Layer 3 of a small transformer language model trained on English Wikipedia (17 layers, counted from 0, width 128).
Take only the direct path to the model's output, skipping the later layers: a vector added to the residual stream pushes a token's score in proportion to its dot product with that token's output vector.

Output vectors of the tokens that the questions are about. A number n stands for (n - 500) times 0.0019.
"リ": 756,822,481,609,554,311,389,485,687,747,477,606,493,435,400,501,721,493,594,453,686,440,440,437,303,250,464,449,931,490,278,381,497,605,768,365,326,443,554,689,265,316,402,630,696,222,427,442,646,415,617,552,338,636,402,598,559,575,262,721,619,697,692,346,576,481,604,326,677,493,335,478,447,739,303,519,648,220,489,404,374,274,718,731,425,649,647,369,547,434,500,537,378,442,485,295,532,390,358,480,528,552,416,492,452,761,466,639,667,657,572,531,409,472,699,314,239,492,350,270,440,412,424,500,330,623,547,560
"ub": 334,471,533,455,703,408,176,567,286,409,529,310,332,446,920,338,539,389,490,689,552,586,720,344,453,557,636,346,839,466,562,25,615,594,449,467,604,504,482,813,771,583,393,490,188,633,442,530,573,537,424,422,377,404,406,487,487,318,632,569,447,490,418,289,364,354,649,542,571,676,482,388,595,541,679,440,461,379,569,464,711,798,488,531,758,531,607,575,428,771,534,588,606,431,505,300,260,651,196,535,322,24,478,451,715,761,662,578,575,534,509,213,609,392,409,231,451,637,415,678,462,603,481,588,653,572,437,358
" May": 767,357,530,394,552,489,619,489,491,598,521,594,361,587,371,439,601,495,514,592,316,698,383,474,585,545,478,346,448,382,323,476,508,654,681,455,387,461,344,384,517,588,711,474,586,384,522,386,692,506,357,437,437,574,485,498,373,502,161,390,455,445,453,621,637,467,678,291,420,565,543,753,474,585,657,345,541,507,382,522,408,581,528,472,506,392,502,616,365,405,566,432,444,640,461,305,383,596,602,408,572,350,740,634,329,707,579,406,454,616,382,632,463,641,504,330,562,587,578,446,520,595,634,358,670,330,569,586
"Re": 589,301,423,662,352,465,212,736,661,404,583,197,624,588,661,497,287,259,574,200,460,417,534,515,563,316,497,478,832,482,332,496,484,545,595,488,497,427,579,672,624,311,571,367,768,359,475,253,479,488,722,607,523,504,530,496,682,643,612,570,594,761,195,172,483,298,512,469,451,527,558,601,652,479,531,474,406,722,556,454,554,621,457,505,594,607,688,466,529,637,442,392,682,391,461,465,473,406,230,264,661,350,522,568,328,656,754,196,744,446,650,832,576,580,271,366,635,515,410,314,719,239,373,366,343,654,696,405
"/": 503,231,489,507,234,437,537,506,560,432,248,604,645,433,232,452,626,636,462,662,693,535,471,770,633,627,246,538,545,571,650,496,481,518,250,446,683,592,620,491,552,568,598,206,468,602,396,617,359,441,396,424,365,556,366,726,447,583,515,371,496,426,460,590,526,767,490,436,441,477,558,342,540,541,424,552,580,381,771,369,480,550,394,583,437,623,400,400,579,541,404,358,496,285,503,622,423,609,679,622,485,778,456,395,525,539,620,373,348,263,618,619,640,632,411,589,475,419,463,347,707,629,390,254,589,404,429,598
"se": 286,584,733,558,582,471,165,717,637,277,536,300,430,583,340,318,567,622,443,613,820,304,546,251,455,612,611,278,464,232,323,256,528,428,380,376,684,392,706,282,474,662,279,467,363,536,693,624,360,388,568,635,468,672,698,393,503,276,323,736,242,849,512,577,310,340,313,514,619,680,658,374,462,723,703,313,356,768,316,635,494,456,480,414,320,442,685,592,817,313,695,573,493,661,508,332,629,538,589,197,806,575,415,324,573,421,373,762,886,503,962,290,413,262,507,489,197,651,466,474,769,642,635,592,542,259,378,536
"}": 821,760,309,697,183,360,300,332,480,487,317,621,610,486,594,625,666,590,531,557,810,477,529,471,569,390,657,313,790,461,445,623,472,297,351,566,681,823,668,557,447,425,438,647,571,200,303,74,660,630,582,402,458,401,316,596,360,613,249,446,433,726,628,414,495,572,375,271,626,477,739,609,542,227,370,476,802,563,395,426,417,306,491,622,663,397,412,541,564,695,403,814,595,560,502,419,401,90,508,700,521,354,491,231,636,559,693,858,555,624,620,323,436,306,291,542,691,527,541,240,524,266,302,400,576,557,642,332
"leg": 532,272,454,431,459,589,632,445,418,693,708,669,299,815,628,277,325,388,924,582,506,708,214,307,534,570,296,367,809,316,525,473,501,441,450,299,554,261,412,705,477,735,785,716,682,663,709,347,862,214,511,541,400,629,444,824,165,574,593,631,438,777,606,549,454,565,295,495,669,613,236,547,658,602,384,332,507,714,366,598,514,784,523,579,434,334,381,496,365,585,200,351,609,420,501,330,512,367,439,417,684,536,102,805,204,549,416,386,603,216,295,294,495,396,533,379,517,718,770,543,300,574,501,552,360,686,392,358
"vel": 468,530,411,455,668,294,211,293,569,566,545,748,233,548,809,398,301,428,585,320,411,299,582,597,415,576,648,493,870,347,753,275,533,415,680,105,566,533,674,610,503,354,513,832,646,720,406,510,494,606,562,742,588,796,648,570,573,658,509,475,305,601,197,503,427,339,547,655,669,388,700,445,319,704,570,529,426,174,590,559,285,519,547,431,880,359,475,674,568,406,372,550,378,479,501,651,504,698,733,553,517,153,254,346,391,410,321,450,792,256,509,195,394,243,707,260,311,597,676,564,624,689,607,563,374,204,288,625

Output weights of attention head 0. The head adds the sum of these rows, row i times number i of z. A number n stands for (n - 500) times 0.0028.
o0: 630,626,450,591,605,163,542,420,408,681,424,631,592,479,479,602,439,627,580,578,734,291,270,611,581,559,421,655,669,406,661,661,329,819,608,422,539,534,288,634,309,599,436,563,278,468,404,548,578,380,164,357,280,627,339,631,438,329,509,449,483,562,284,477,445,508,332,308,778,433,538,162,587,758,296,483,389,629,730,564,536,523,401,645,430,446,539,479,531,512,570,724,594,441,812,500,373,726,573,451,469,324,459,508,395,885,407,500,431,271,451,527,512,613,729,530,375,504,579,573,527,324,360,339,517,656,274,453
o1: 299,569,453,406,565,439,500,366,595,442,254,577,341,351,598,573,590,624,516,450,380,540,504,545,617,485,562,613,401,549,359,475,421,535,464,893,696,605,593,543,480,493,556,391,597,488,522,425,520,555,645,658,322,527,435,465,450,316,643,460,460,327,619,478,596,592,318,256,722,335,492,562,677,259,380,529,663,643,647,589,692,611,641,572,123,315,336,420,596,455,515,480,248,470,576,646,591,470,435,158,571,651,678,467,658,587,468,402,504,345,600,492,289,713,526,476,434,540,575,401,704,500,693,177,618,500,267,641
o2: 470,610,495,437,708,587,697,682,674,673,621,236,348,400,558,443,363,380,658,634,680,484,373,454,739,661,787,421,523,701,649,388,424,586,583,650,349,605,562,478,207,736,520,820,558,391,450,248,418,423,286,659,563,621,699,265,672,962,434,327,351,124,454,537,352,666,720,480,300,846,490,348,709,578,627,500,409,525,444,337,722,500,299,420,456,338,520,411,898,584,468,462,629,278,616,533,254,412,319,702,615,289,800,405,309,466,290,723,596,222,304,142,491,685,379,544,423,662,342,479,595,333,392,413,364,479,196,642
o3: 315,593,706,668,320,309,649,717,250,410,570,481,500,530,630,432,513,262,312,797,488,273,514,525,482,573,505,595,361,527,553,329,880,211,451,552,650,438,693,476,465,320,482,562,299,471,604,564,294,487,584,608,589,325,529,585,592,821,424,732,324,588,369,459,456,420,392,550,181,565,482,401,565,679,420,685,538,428,558,668,256,579,303,536,515,500,702,166,280,463,593,391,547,598,844,424,359,669,576,483,582,661,203,440,591,617,608,397,661,670,898,533,428,434,561,531,447,504,475,230,536,578,267,447,393,328,624,398
o4: 527,249,439,561,918,210,359,486,538,491,730,415,798,601,548,657,251,637,583,564,532,563,586,649,527,475,591,238,220,259,336,464,587,808,633,447,317,558,504,488,425,352,659,475,423,542,693,280,720,522,327,479,322,588,337,491,588,316,640,443,314,458,475,557,720,441,441,107,406,551,346,283,665,512,633,419,213,680,781,646,443,374,491,401,539,568,753,739,394,462,565,658,581,533,767,614,404,566,457,594,406,478,504,407,566,727,547,401,379,573,304,758,377,590,373,337,477,622,607,409,464,299,441,344,720,562,611,388
o5: 771,393,545,327,890,478,426,339,355,428,840,441,624,527,614,339,448,536,279,513,752,867,319,496,579,496,601,203,418,514,374,733,622,842,433,607,599,622,600,408,570,517,533,248,758,500,572,452,210,600,724,531,633,490,439,280,719,656,633,667,435,344,517,372,356,544,763,322,298,412,389,652,350,307,361,300,554,481,467,405,614,417,490,479,654,879,567,695,539,610,629,635,478,426,220,455,630,422,510,495,612,270,521,445,468,463,447,409,566,531,357,535,763,307,663,176,540,486,582,635,487,606,333,263,443,414,299,301
o6: 689,431,298,393,456,470,638,403,456,280,602,540,529,631,504,771,457,638,621,480,489,661,461,759,445,309,348,559,594,402,318,543,666,415,425,527,450,483,624,269,323,625,534,551,619,637,236,360,516,398,551,559,429,808,349,642,743,358,466,492,622,425,301,643,458,504,520,678,411,602,387,332,516,391,212,862,590,479,599,309,451,534,370,436,817,601,797,340,443,556,380,547,581,426,603,593,413,382,599,451,523,412,653,485,641,512,581,451,252,496,285,424,500,612,102,973,551,517,606,341,343,375,548,555,359,432,572,611
o7: 540,727,724,261,680,389,457,225,516,396,691,167,351,732,605,343,373,529,359,599,213,284,500,356,573,679,336,448,465,591,440,276,754,620,362,591,579,448,604,519,676,504,667,653,492,599,711,500,563,421,754,266,468,291,318,571,720,336,675,603,740,590,572,492,389,627,451,589,361,527,201,452,424,282,569,566,380,566,513,660,569,408,440,461,652,585,583,440,254,411,631,610,695,568,327,574,460,540,523,579,588,521,553,441,492,322,515,324,325,600,748,650,631,660,450,252,348,449,512,287,398,496,435,679,513,495,707,226
o8: 695,440,488,534,404,486,396,431,518,624,615,306,462,507,710,661,242,564,415,586,532,504,683,696,445,450,608,405,331,504,262,325,283,665,677,660,479,728,528,468,663,355,453,475,224,407,588,391,375,526,784,533,636,337,589,331,504,378,805,570,620,545,558,493,690,530,614,372,480,521,585,512,363,349,367,504,301,619,615,514,546,569,185,402,474,537,560,725,358,405,543,371,568,471,739,545,733,515,483,579,464,427,465,607,312,462,298,435,603,455,507,842,444,281,418,519,530,569,453,508,638,416,445,255,701,466,477,325
o9: 389,492,177,564,500,551,418,427,430,681,541,366,526,840,624,396,606,525,573,349,582,762,513,540,443,424,433,504,256,303,448,758,657,450,273,723,544,465,593,625,392,286,439,610,470,450,733,622,466,568,561,529,555,457,453,601,809,232,637,405,647,482,230,276,595,566,533,339,443,418,223,615,470,404,695,345,563,584,824,446,472,740,181,445,654,552,296,396,554,168,588,644,554,633,393,529,522,468,728,529,415,332,238,540,294,333,424,271,443,538,517,307,666,482,541,465,508,419,496,551,713,551,451,552,698,467,757,672
o10: 740,409,426,303,469,495,549,496,792,711,478,329,691,562,561,278,475,436,447,325,351,590,475,481,620,652,504,427,201,483,323,483,482,500,372,375,345,591,533,381,644,400,845,623,616,370,444,577,320,204,422,365,561,505,312,663,703,638,642,598,681,422,446,557,516,677,589,870,409,561,357,386,327,591,487,504,333,433,917,643,425,687,465,607,587,528,534,615,371,527,432,475,369,523,592,508,509,542,553,660,389,643,452,714,650,630,612,347,483,408,627,483,398,386,295,250,379,626,492,371,455,378,601,393,254,594,521,301
o11: 273,465,389,524,569,368,388,483,531,398,624,586,404,578,401,527,549,738,584,481,493,606,211,425,468,563,350,489,429,455,504,347,434,644,473,611,504,406,507,576,464,432,516,711,445,458,581,600,410,433,351,868,577,728,430,484,711,631,664,79,524,737,384,567,372,415,557,176,691,534,464,356,587,709,263,793,364,225,578,274,500,500,788,428,496,431,628,476,479,660,463,637,469,384,630,515,504,602,284,699,489,456,246,404,361,436,553,402,496,274,453,509,419,487,509,781,434,508,647,465,511,532,675,425,672,491,439,655
o12: 636,556,284,508,582,299,519,537,459,617,628,434,496,648,446,534,452,364,612,428,489,568,564,569,543,355,605,302,399,287,343,244,761,338,418,726,388,583,598,313,609,500,484,350,356,309,383,601,245,363,410,584,603,388,568,719,647,833,727,558,508,615,435,554,667,560,367,504,508,504,512,564,638,482,467,520,549,532,540,493,471,542,450,584,444,711,528,293,309,496,511,460,357,460,500,418,674,668,471,413,348,604,632,429,700,639,655,519,560,345,617,686,440,508,330,523,412,396,365,307,560,238,256,507,655,644,830,281
o13: 655,500,275,746,553,421,345,467,368,593,483,441,500,527,484,623,423,392,587,631,691,465,598,292,239,663,673,294,514,617,488,263,596,388,531,478,618,391,557,486,612,626,448,549,422,324,424,483,415,329,404,706,656,504,734,384,579,545,545,349,408,169,582,478,409,592,756,541,673,496,595,308,574,651,581,435,770,362,480,589,321,536,406,482,575,486,512,456,213,591,677,361,481,429,415,573,855,556,350,384,674,480,305,511,496,461,493,691,476,438,196,352,489,296,551,341,541,551,697,564,453,543,696,489,403,414,781,408
o14: 500,470,387,465,646,827,594,368,645,649,779,496,671,440,647,330,267,279,418,519,795,806,629,474,227,340,650,437,675,389,571,383,664,416,666,410,576,464,669,582,355,438,524,515,469,447,643,471,569,316,701,618,296,465,538,363,512,443,524,394,512,405,511,525,473,538,689,468,480,521,535,484,427,660,163,448,386,460,335,545,416,605,701,496,578,689,641,472,373,574,500,443,477,203,408,191,394,485,661,500,507,270,654,421,422,453,441,565,284,508,409,437,696,580,680,477,510,582,518,623,464,539,615,365,620,641,302,387
o15: 375,467,423,571,351,509,637,544,439,400,468,654,787,394,474,452,352,434,417,507,403,671,641,607,500,479,689,267,375,481,596,539,279,522,500,654,451,465,336,514,435,401,500,657,374,387,753,718,389,582,450,202,601,314,425,607,436,436,558,394,759,404,496,451,553,478,529,409,677,641,295,641,560,645,239,441,312,896,461,558,573,459,642,531,365,663,609,492,500,532,356,321,552,546,623,485,303,432,529,478,610,572,595,437,331,357,295,481,585,677,625,561,566,614,581,386,427,643,639,619,465,455,507,394,283,752,408,538
o16: 669,440,490,456,756,579,362,598,424,574,708,571,429,387,711,487,500,582,899,522,540,534,418,650,320,368,431,412,306,640,330,468,686,543,644,566,331,685,524,423,500,408,402,546,457,590,618,486,378,369,392,647,552,416,568,850,505,716,605,384,402,434,450,352,504,449,635,555,635,670,406,505,614,525,758,459,349,336,413,266,181,544,181,649,535,588,550,411,887,648,137,633,504,200,265,466,560,646,471,461,562,190,564,700,403,482,390,465,468,414,293,187,406,390,282,371,504,425,433,688,895,341,572,475,554,636,590,633
o17: 642,403,745,467,480,814,437,755,556,443,562,705,330,447,492,657,393,366,646,516,678,537,534,492,538,698,552,484,775,551,450,599,482,520,668,392,403,326,470,375,672,387,626,551,410,460,561,478,655,341,466,323,460,440,682,370,535,782,363,563,546,297,488,230,442,292,587,708,601,673,408,243,479,496,500,307,723,389,466,344,388,522,129,432,579,590,282,483,666,472,438,471,370,559,580,520,517,484,266,695,519,359,675,427,413,512,345,279,351,370,476,211,797,621,246,508,540,657,492,721,828,728,369,539,500,595,365,500
o18: 407,282,636,650,521,252,689,580,296,358,593,465,565,580,529,500,410,528,391,352,573,144,739,422,665,473,500,490,774,304,273,676,808,433,512,443,342,304,464,582,537,463,336,473,468,661,493,606,600,454,434,359,589,581,706,549,358,574,455,525,474,515,398,399,289,367,534,689,338,600,373,586,539,662,512,507,578,500,582,584,418,454,387,418,536,459,422,577,409,272,520,615,592,690,594,434,394,558,649,567,388,572,458,684,374,619,362,446,589,564,637,407,521,609,453,376,563,359,650,555,390,471,448,520,385,468,720,737
o19: 799,658,684,578,652,484,522,328,403,444,965,415,478,463,600,457,373,337,672,359,484,646,418,533,567,640,157,375,672,415,482,582,519,783,549,528,667,424,496,556,739,649,407,612,711,572,657,413,276,569,682,504,284,628,389,710,356,624,414,359,385,262,286,553,624,330,533,262,420,523,332,536,522,488,666,468,230,518,514,453,618,405,401,739,549,667,509,429,454,458,529,621,577,517,381,585,560,579,229,530,446,368,445,346,439,382,465,487,550,359,286,246,398,382,674,116,293,321,930,615,653,566,634,673,630,601,500,412
o20: 452,363,335,281,668,273,444,468,235,813,655,706,436,638,601,711,496,692,581,230,434,401,835,504,578,217,629,399,414,504,362,465,443,342,428,536,710,544,569,582,478,536,629,581,412,294,355,585,328,391,556,387,637,581,341,608,468,302,579,787,642,654,468,349,564,595,634,500,278,573,637,496,635,396,371,522,604,750,610,496,624,458,284,523,757,448,575,672,325,362,540,291,512,692,635,525,304,472,546,688,452,389,374,429,738,351,432,584,417,317,351,820,541,560,527,414,634,649,512,449,406,351,260,209,443,687,509,457
o21: 554,751,461,588,613,376,569,556,438,536,677,405,658,662,460,555,825,393,520,591,511,576,659,451,684,530,550,477,534,418,578,692,545,125,368,470,545,463,526,548,463,584,757,420,603,621,548,377,532,520,610,535,707,419,907,417,453,441,359,598,524,286,352,429,427,480,381,782,504,138,748,667,620,492,299,450,421,442,396,409,630,311,430,390,455,517,412,561,356,280,553,458,575,542,855,535,466,275,312,330,458,815,630,440,512,448,475,556,512,386,669,509,633,339,565,248,288,407,599,474,400,331,295,440,438,429,590,383
o22: 365,418,577,820,544,500,247,536,375,512,289,514,517,443,517,565,513,512,559,570,573,295,357,607,543,457,749,241,495,701,543,378,532,566,514,356,316,757,447,466,623,603,360,456,463,630,396,487,471,661,428,612,684,472,657,406,527,419,539,284,530,522,449,625,453,618,432,382,568,621,728,287,388,677,355,717,484,388,378,436,324,712,491,340,406,304,500,547,363,829,539,258,766,547,367,484,557,556,217,409,453,286,568,516,215,441,761,595,349,266,496,410,524,464,604,736,823,479,508,550,805,353,380,410,534,656,607,621
o23: 368,620,457,590,370,157,712,252,397,278,606,457,416,422,591,562,365,461,456,593,380,284,438,474,157,571,562,689,660,472,556,545,548,477,250,548,567,549,583,330,448,650,484,331,441,473,595,875,426,457,508,625,453,536,491,496,614,446,418,660,645,677,590,493,440,492,640,380,686,542,456,471,413,511,448,693,574,467,533,514,444,475,419,706,509,693,730,532,337,553,600,223,574,507,581,308,284,534,604,243,485,536,386,515,552,524,638,516,488,772,732,623,177,410,543,680,465,452,650,279,471,615,504,634,406,187,351,513
o24: 480,649,648,450,685,598,504,621,451,527,622,517,543,430,481,355,224,753,409,826,475,517,504,800,472,522,533,549,505,520,643,711,283,423,407,617,449,187,535,733,468,533,345,519,446,489,493,302,554,496,500,515,504,658,353,450,117,509,431,429,377,429,714,548,627,333,440,316,584,743,445,581,578,515,627,342,469,476,74,444,619,454,534,400,487,507,431,643,471,462,537,734,538,337,473,500,557,463,713,642,441,386,687,253,445,488,682,624,609,358,576,214,667,500,483,441,380,473,567,534,598,422,436,485,415,384,376,749
o25: 612,198,234,433,526,271,306,548,668,659,356,476,441,722,478,413,588,667,572,461,685,659,621,759,664,534,369,325,292,404,409,318,535,531,86,558,718,541,667,279,645,331,673,419,478,822,434,467,380,425,413,483,635,344,658,623,686,592,292,351,664,471,466,764,346,709,702,462,541,534,554,481,344,344,583,537,667,921,649,375,277,532,311,426,545,477,570,586,538,517,659,252,540,360,754,287,425,428,446,306,475,378,629,463,585,576,736,247,232,438,382,375,278,592,539,636,347,455,589,485,492,765,620,479,412,446,477,475
o26: 576,165,268,385,500,444,435,203,310,441,661,347,366,599,671,303,433,626,690,269,594,743,451,407,749,585,545,414,219,623,190,504,543,572,650,548,476,663,792,343,874,338,604,598,508,542,460,392,165,343,570,647,624,466,561,504,564,329,247,327,543,445,633,604,578,629,755,563,482,385,431,700,470,540,593,264,517,637,540,392,259,446,704,289,587,541,438,578,554,628,564,671,231,354,374,404,500,801,584,563,601,500,635,675,307,513,511,351,540,605,508,472,500,495,514,491,470,440,549,725,484,328,603,452,407,552,688,280
o27: 611,458,477,389,413,383,331,783,570,601,611,528,341,438,739,751,700,605,358,492,512,467,540,468,452,492,482,365,469,412,478,380,843,529,592,528,368,773,348,461,617,654,317,524,441,504,710,577,364,525,696,713,592,423,656,458,158,393,655,444,470,505,294,580,478,367,574,522,487,518,470,732,334,452,183,794,605,584,567,357,593,550,287,500,558,660,687,618,441,401,625,292,445,715,515,367,905,480,168,416,553,362,295,564,423,526,653,372,513,647,378,500,175,444,643,660,564,298,342,594,282,573,525,234,632,293,465,605
o28: 682,529,408,466,314,703,556,568,718,677,353,468,534,314,236,633,310,462,582,575,582,638,393,395,291,773,357,101,566,666,587,531,595,408,649,560,544,307,271,535,478,662,470,808,298,355,299,437,618,635,370,394,514,663,458,546,495,733,487,543,491,290,335,296,517,442,443,491,522,440,517,620,542,668,477,398,521,425,394,804,555,372,468,367,318,615,283,448,721,512,552,500,349,532,272,716,554,459,304,584,778,539,766,298,414,590,450,606,610,320,396,68,629,509,610,418,601,624,508,659,528,504,479,604,676,636,570,471
o29: 322,465,595,639,357,306,516,445,496,315,466,345,733,374,178,519,517,625,359,695,577,318,463,625,834,331,492,527,476,504,411,504,491,394,532,611,496,271,587,591,269,338,666,591,268,415,496,319,461,638,658,603,796,415,469,661,581,582,611,532,334,462,613,534,302,368,439,533,422,769,670,417,647,433,348,508,363,335,343,669,491,504,651,343,594,556,570,784,331,481,279,358,516,624,767,283,441,485,670,429,350,524,626,589,604,468,393,393,578,386,410,646,748,435,681,565,496,504,572,504,452,488,630,410,504,439,809,567
o30: 577,294,706,423,440,542,382,209,358,546,630,702,382,613,469,431,383,523,696,424,561,682,399,467,500,390,476,481,435,452,409,557,478,619,570,554,591,560,574,393,737,338,314,278,654,671,414,599,307,458,675,470,664,535,479,504,496,580,536,397,456,204,316,595,492,383,579,569,428,592,547,423,678,412,157,237,469,710,626,493,340,758,420,578,640,452,561,536,545,549,573,436,508,441,571,337,750,363,287,462,485,273,472,511,402,457,622,670,226,860,435,626,640,572,424,508,390,258,445,611,493,539,736,570,637,534,627,622
o31: 261,558,624,479,426,302,565,364,352,790,473,518,556,639,453,750,319,232,672,659,418,367,646,415,378,568,513,825,287,478,626,593,595,379,538,659,875,666,554,488,249,528,310,334,567,488,429,540,445,542,483,744,390,404,594,299,777,519,584,828,327,495,259,452,552,608,447,219,347,345,470,465,627,500,681,571,559,531,708,565,348,585,412,500,572,556,482,353,423,553,452,445,839,278,655,587,281,496,574,534,532,513,385,322,556,598,473,644,372,517,733,514,330,532,321,638,481,333,270,360,327,474,602,688,566,603,578,286

Each question shows a token from some text and the vector z that the head gathered there. A number n stands for (n - 500) times 0.0045.

" L": 566,483,474,515,389,479,393,461,468,510,504,559,499,562,619,564,516,556,455,503,475,521,471,483,506,502,478,532,528,388,522,447
Which of these tokens does it push up most? "leg"

"ol": 453,545,541,509,552,524,413,447,457,491,507,497,473,538,532,471,495,497,451,440,497,554,559,403,522,583,527,517,537,537,501,467
Which three tokens does it push up most, strongest first? " May", "se", "}"

"li": 522,516,460,491,549,488,544,539,497,506,463,514,485,516,529,456,484,545,476,543,437,531,506,444,525,520,573,473,501,592,481,475
Which two tokens does it push up most, strongest first? " May", "leg"

" p": 397,605,514,549,449,482,310,424,576,495,493,471,581,533,481,547,591,551,470,441,527,539,546,415,409,573,487,443,556,652,561,554
Which two tokens does it push up most, strongest first? "Re", "se"

" an": 493,539,552,483,446,437,435,460,471,429,546,450,464,422,538,529,433,551,469,447,523,612,401,398,480,528,498,478,507,537,542,510
Which of these tokens does it push down most? "ub"

" California": 581,539,523,410,413,539,398,384,450,582,474,476,592,604,566,686,521,487,459,336,577,530,342,447,439,415,414,334,432,503,464,278
Which three tokens does it push up most, strongest first? "リ", "leg", "}"

"t": 574,542,467,560,445,455,494,487,457,521,527,507,534,446,568,497,428,534,482,527,438,457,501,474,456,562,512,492,523,501,558,560
Which three tokens does it push up most, strongest first? "/", "leg", "リ"

" ": 516,523,410,479,628,538,484,494,502,443,522,450,449,413,548,479,534,535,398,545,531,603,450,443,499,562,409,460,444,565,520,482
Which of these tokens does it push down most? "vel"

"ven": 482,491,452,506,510,540,483,452,480,458,515,455,484,466,512,481,520,532,452,494,547,530,508,502,506,548,484,498,483,558,533,478
Which of these tokens does it push up most? "}"

" New": 494,426,291,595,287,335,314,427,348,528,402,483,653,661,663,607,518,641,495,518,383,608,473,485,526,583,532,724,618,366,624,443
Which of these tokens does it push up most? "se"

" F": 554,525,550,558,612,473,327,509,550,632,509,516,427,507,437,523,501,517,481,430,547,468,553,494,441,548,539,478,565,520,379,470
Which of these tokens does it push up most? "se"

",": 431,528,506,496,520,451,448,543,519,392,522,427,535,484,610,530,546,557,516,485,490,352,589,408,595,416,540,430,392,524,625,422
Which of these tokens does it push up most? "ub"

"y": 559,512,435,438,430,459,424,444,492,456,527,526,409,614,581,453,566,449,435,569,522,451,477,460,503,455,503,515,517,411,468,429
Which of these tokens does it push down most? "Re"

"mit": 527,458,503,598,565,575,535,411,550,494,504,616,599,638,582,509,472,500,371,365,506,405,471,521,507,678,606,524,521,538,518,417
Which of these tokens does it push down most? "leg"

"v": 520,565,511,513,453,462,350,478,479,462,499,438,540,484,496,473,415,405,430,483,519,571,488,455,484,489,497,435,432,536,452,571
Which of these tokens does it push up most? "se"

"ce": 499,568,497,501,499,471,392,517,510,489,500,446,504,516,522,489,446,482,432,498,534,575,510,416,482,522,537,385,452,589,451,516
Which of these tokens does it push down most? "vel"

"pr": 404,583,483,541,454,487,384,471,526,512,520,470,606,565,484,524,617,506,498,465,560,521,512,448,437,604,551,449,589,653,535,519
Which of these tokens does it push up most? "Re"

" about": 528,569,521,412,518,406,391,471,491,491,396,419,578,520,600,452,431,601,380,467,510,458,518,286,532,467,601,436,442,422,671,532
Which of these tokens does it push up most? " May"

"act": 412,579,495,553,441,507,400,487,533,517,507,453,592,566,494,516,593,522,480,454,526,517,525,442,444,596,557,445,576,626,545,534
Which of these tokens does it push up most? "Re"

" the": 460,545,433,495,496,498,313,595,524,532,515,525,377,392,581,477,429,543,394,488,419,440,561,422,432,583,545,505,539,547,468,461
Which of these tokens does it push down most? "}"

"re": 575,521,498,543,496,515,416,416,403,499,577,538,425,463,529,482,497,485,372,589,444,444,479,447,434,601,490,447,505,483,495,419
Which three tokens does it push up most, strongest first? "leg", "/", "vel"

"ten": 548,518,474,486,479,525,476,485,508,427,491,481,542,481,548,440,444,514,449,503,546,536,535,430,553,506,491,446,435,496,529,498
Which of these tokens does it push up most? "}"

"ur": 449,454,475,453,508,615,464,490,440,420,477,546,439,492,557,431,495,544,559,416,519,533,520,484,509,484,544,401,435,499,558,479
Which three tokens does it push up most, strongest first? "vel", " May", "ub"

"m": 568,313,574,639,481,553,301,590,571,509,504,498,441,547,595,454,482,505,493,505,520,488,614,463,457,544,536,589,580,512,466,583
Which three tokens does it push up most, strongest first? "ub", "vel", "se"

" in": 535,563,499,521,559,458,448,414,593,628,547,407,534,451,504,519,575,535,474,420,504,541,546,420,471,589,577,512,531,561,461,519
Which three tokens does it push up most, strongest first? "Re", "/", " May"

" B": 600,600,551,553,313,475,420,621,478,471,527,465,457,381,492,596,442,575,389,533,508,383,545,468,479,503,492,511,482,457,484,592
Which of these tokens does it push down most? " May"

"l": 535,597,568,525,355,449,361,451,421,459,481,511,505,542,513,423,481,525,444,420,578,525,539,334,571,594,506,464,619,496,618,480
Which two tokens does it push up most, strongest first? "}", "/"

" South": 609,314,433,581,300,513,376,498,514,536,440,509,479,505,671,650,624,716,527,436,507,507,544,425,574,476,434,687,420,321,454,360
Which of these tokens does it push up most? "ub"

" of": 501,548,574,505,516,557,452,494,577,559,473,514,568,573,641,462,495,477,402,475,543,471,550,462,519,568,500,430,460,547,585,459
Which of these tokens does it push up most? "ub"

"ic": 470,489,526,466,505,544,361,450,479,442,435,470,457,502,490,493,512,529,432,508,546,537,552,387,503,504,567,474,512,531,555,437
Which of these tokens does it push up most? " May"

"dge": 507,490,537,579,461,515,411,513,528,486,504,532,526,519,620,484,473,469,466,518,562,465,480,510,497,459,455,523,509,454,503,538
Which of these tokens does it push up most? "ub"

" from": 582,569,555,544,473,481,337,332,481,394,442,507,557,506,573,524,528,527,408,513,508,585,489,342,556,467,592,473,492,506,505,446
Which of these tokens does it push up most? "リ"

"After": 561,579,576,517,378,453,329,494,452,459,398,337,503,569,541,424,409,523,449,448,610,661,445,402,519,550,462,441,487,513,414,593
Which of these tokens does it push up most? "}"

" 2004": 468,562,590,510,326,325,461,416,280,546,560,403,402,407,636,580,471,516,417,397,440,686,216,353,528,707,481,459,549,322,532,522
Which of these tokens does it push up most? "leg"

".": 489,572,558,509,396,419,463,360,420,570,523,355,435,394,566,624,418,473,503,465,512,569,377,439,497,577,487,394,490,482,538,544
Which of these tokens does it push up most? "/"

" to": 526,582,499,511,439,523,471,406,433,360,516,535,445,380,584,528,496,577,445,482,539,653,376,345,495,551,500,466,410,488,660,456
Which three tokens does it push up most, strongest first? "leg", "/", " May"

"ction": 493,545,566,546,579,519,371,432,478,480,549,502,487,579,604,534,535,503,451,476,493,594,515,422,545,604,564,493,525,505,558,465
Which of these tokens does it push down most? "リ"

"ating": 493,590,526,450,467,576,406,421,440,458,499,503,410,576,519,641,443,594,587,408,556,419,613,427,529,618,619,470,460,425,613,399
Which of these tokens does it push down most? "リ"

" Ro": 442,507,492,487,344,432,367,522,484,535,531,514,500,573,527,436,479,566,430,460,501,461,480,457,408,513,461,506,583,514,528,569
Which of these tokens does it push down most? " May"

"ed": 408,634,569,440,446,528,414,453,552,576,535,558,545,402,437,569,563,480,482,545,432,567,621,493,612,561,459,449,527,624,381,478
Which three tokens does it push up most, strongest first? "se", "/", "}"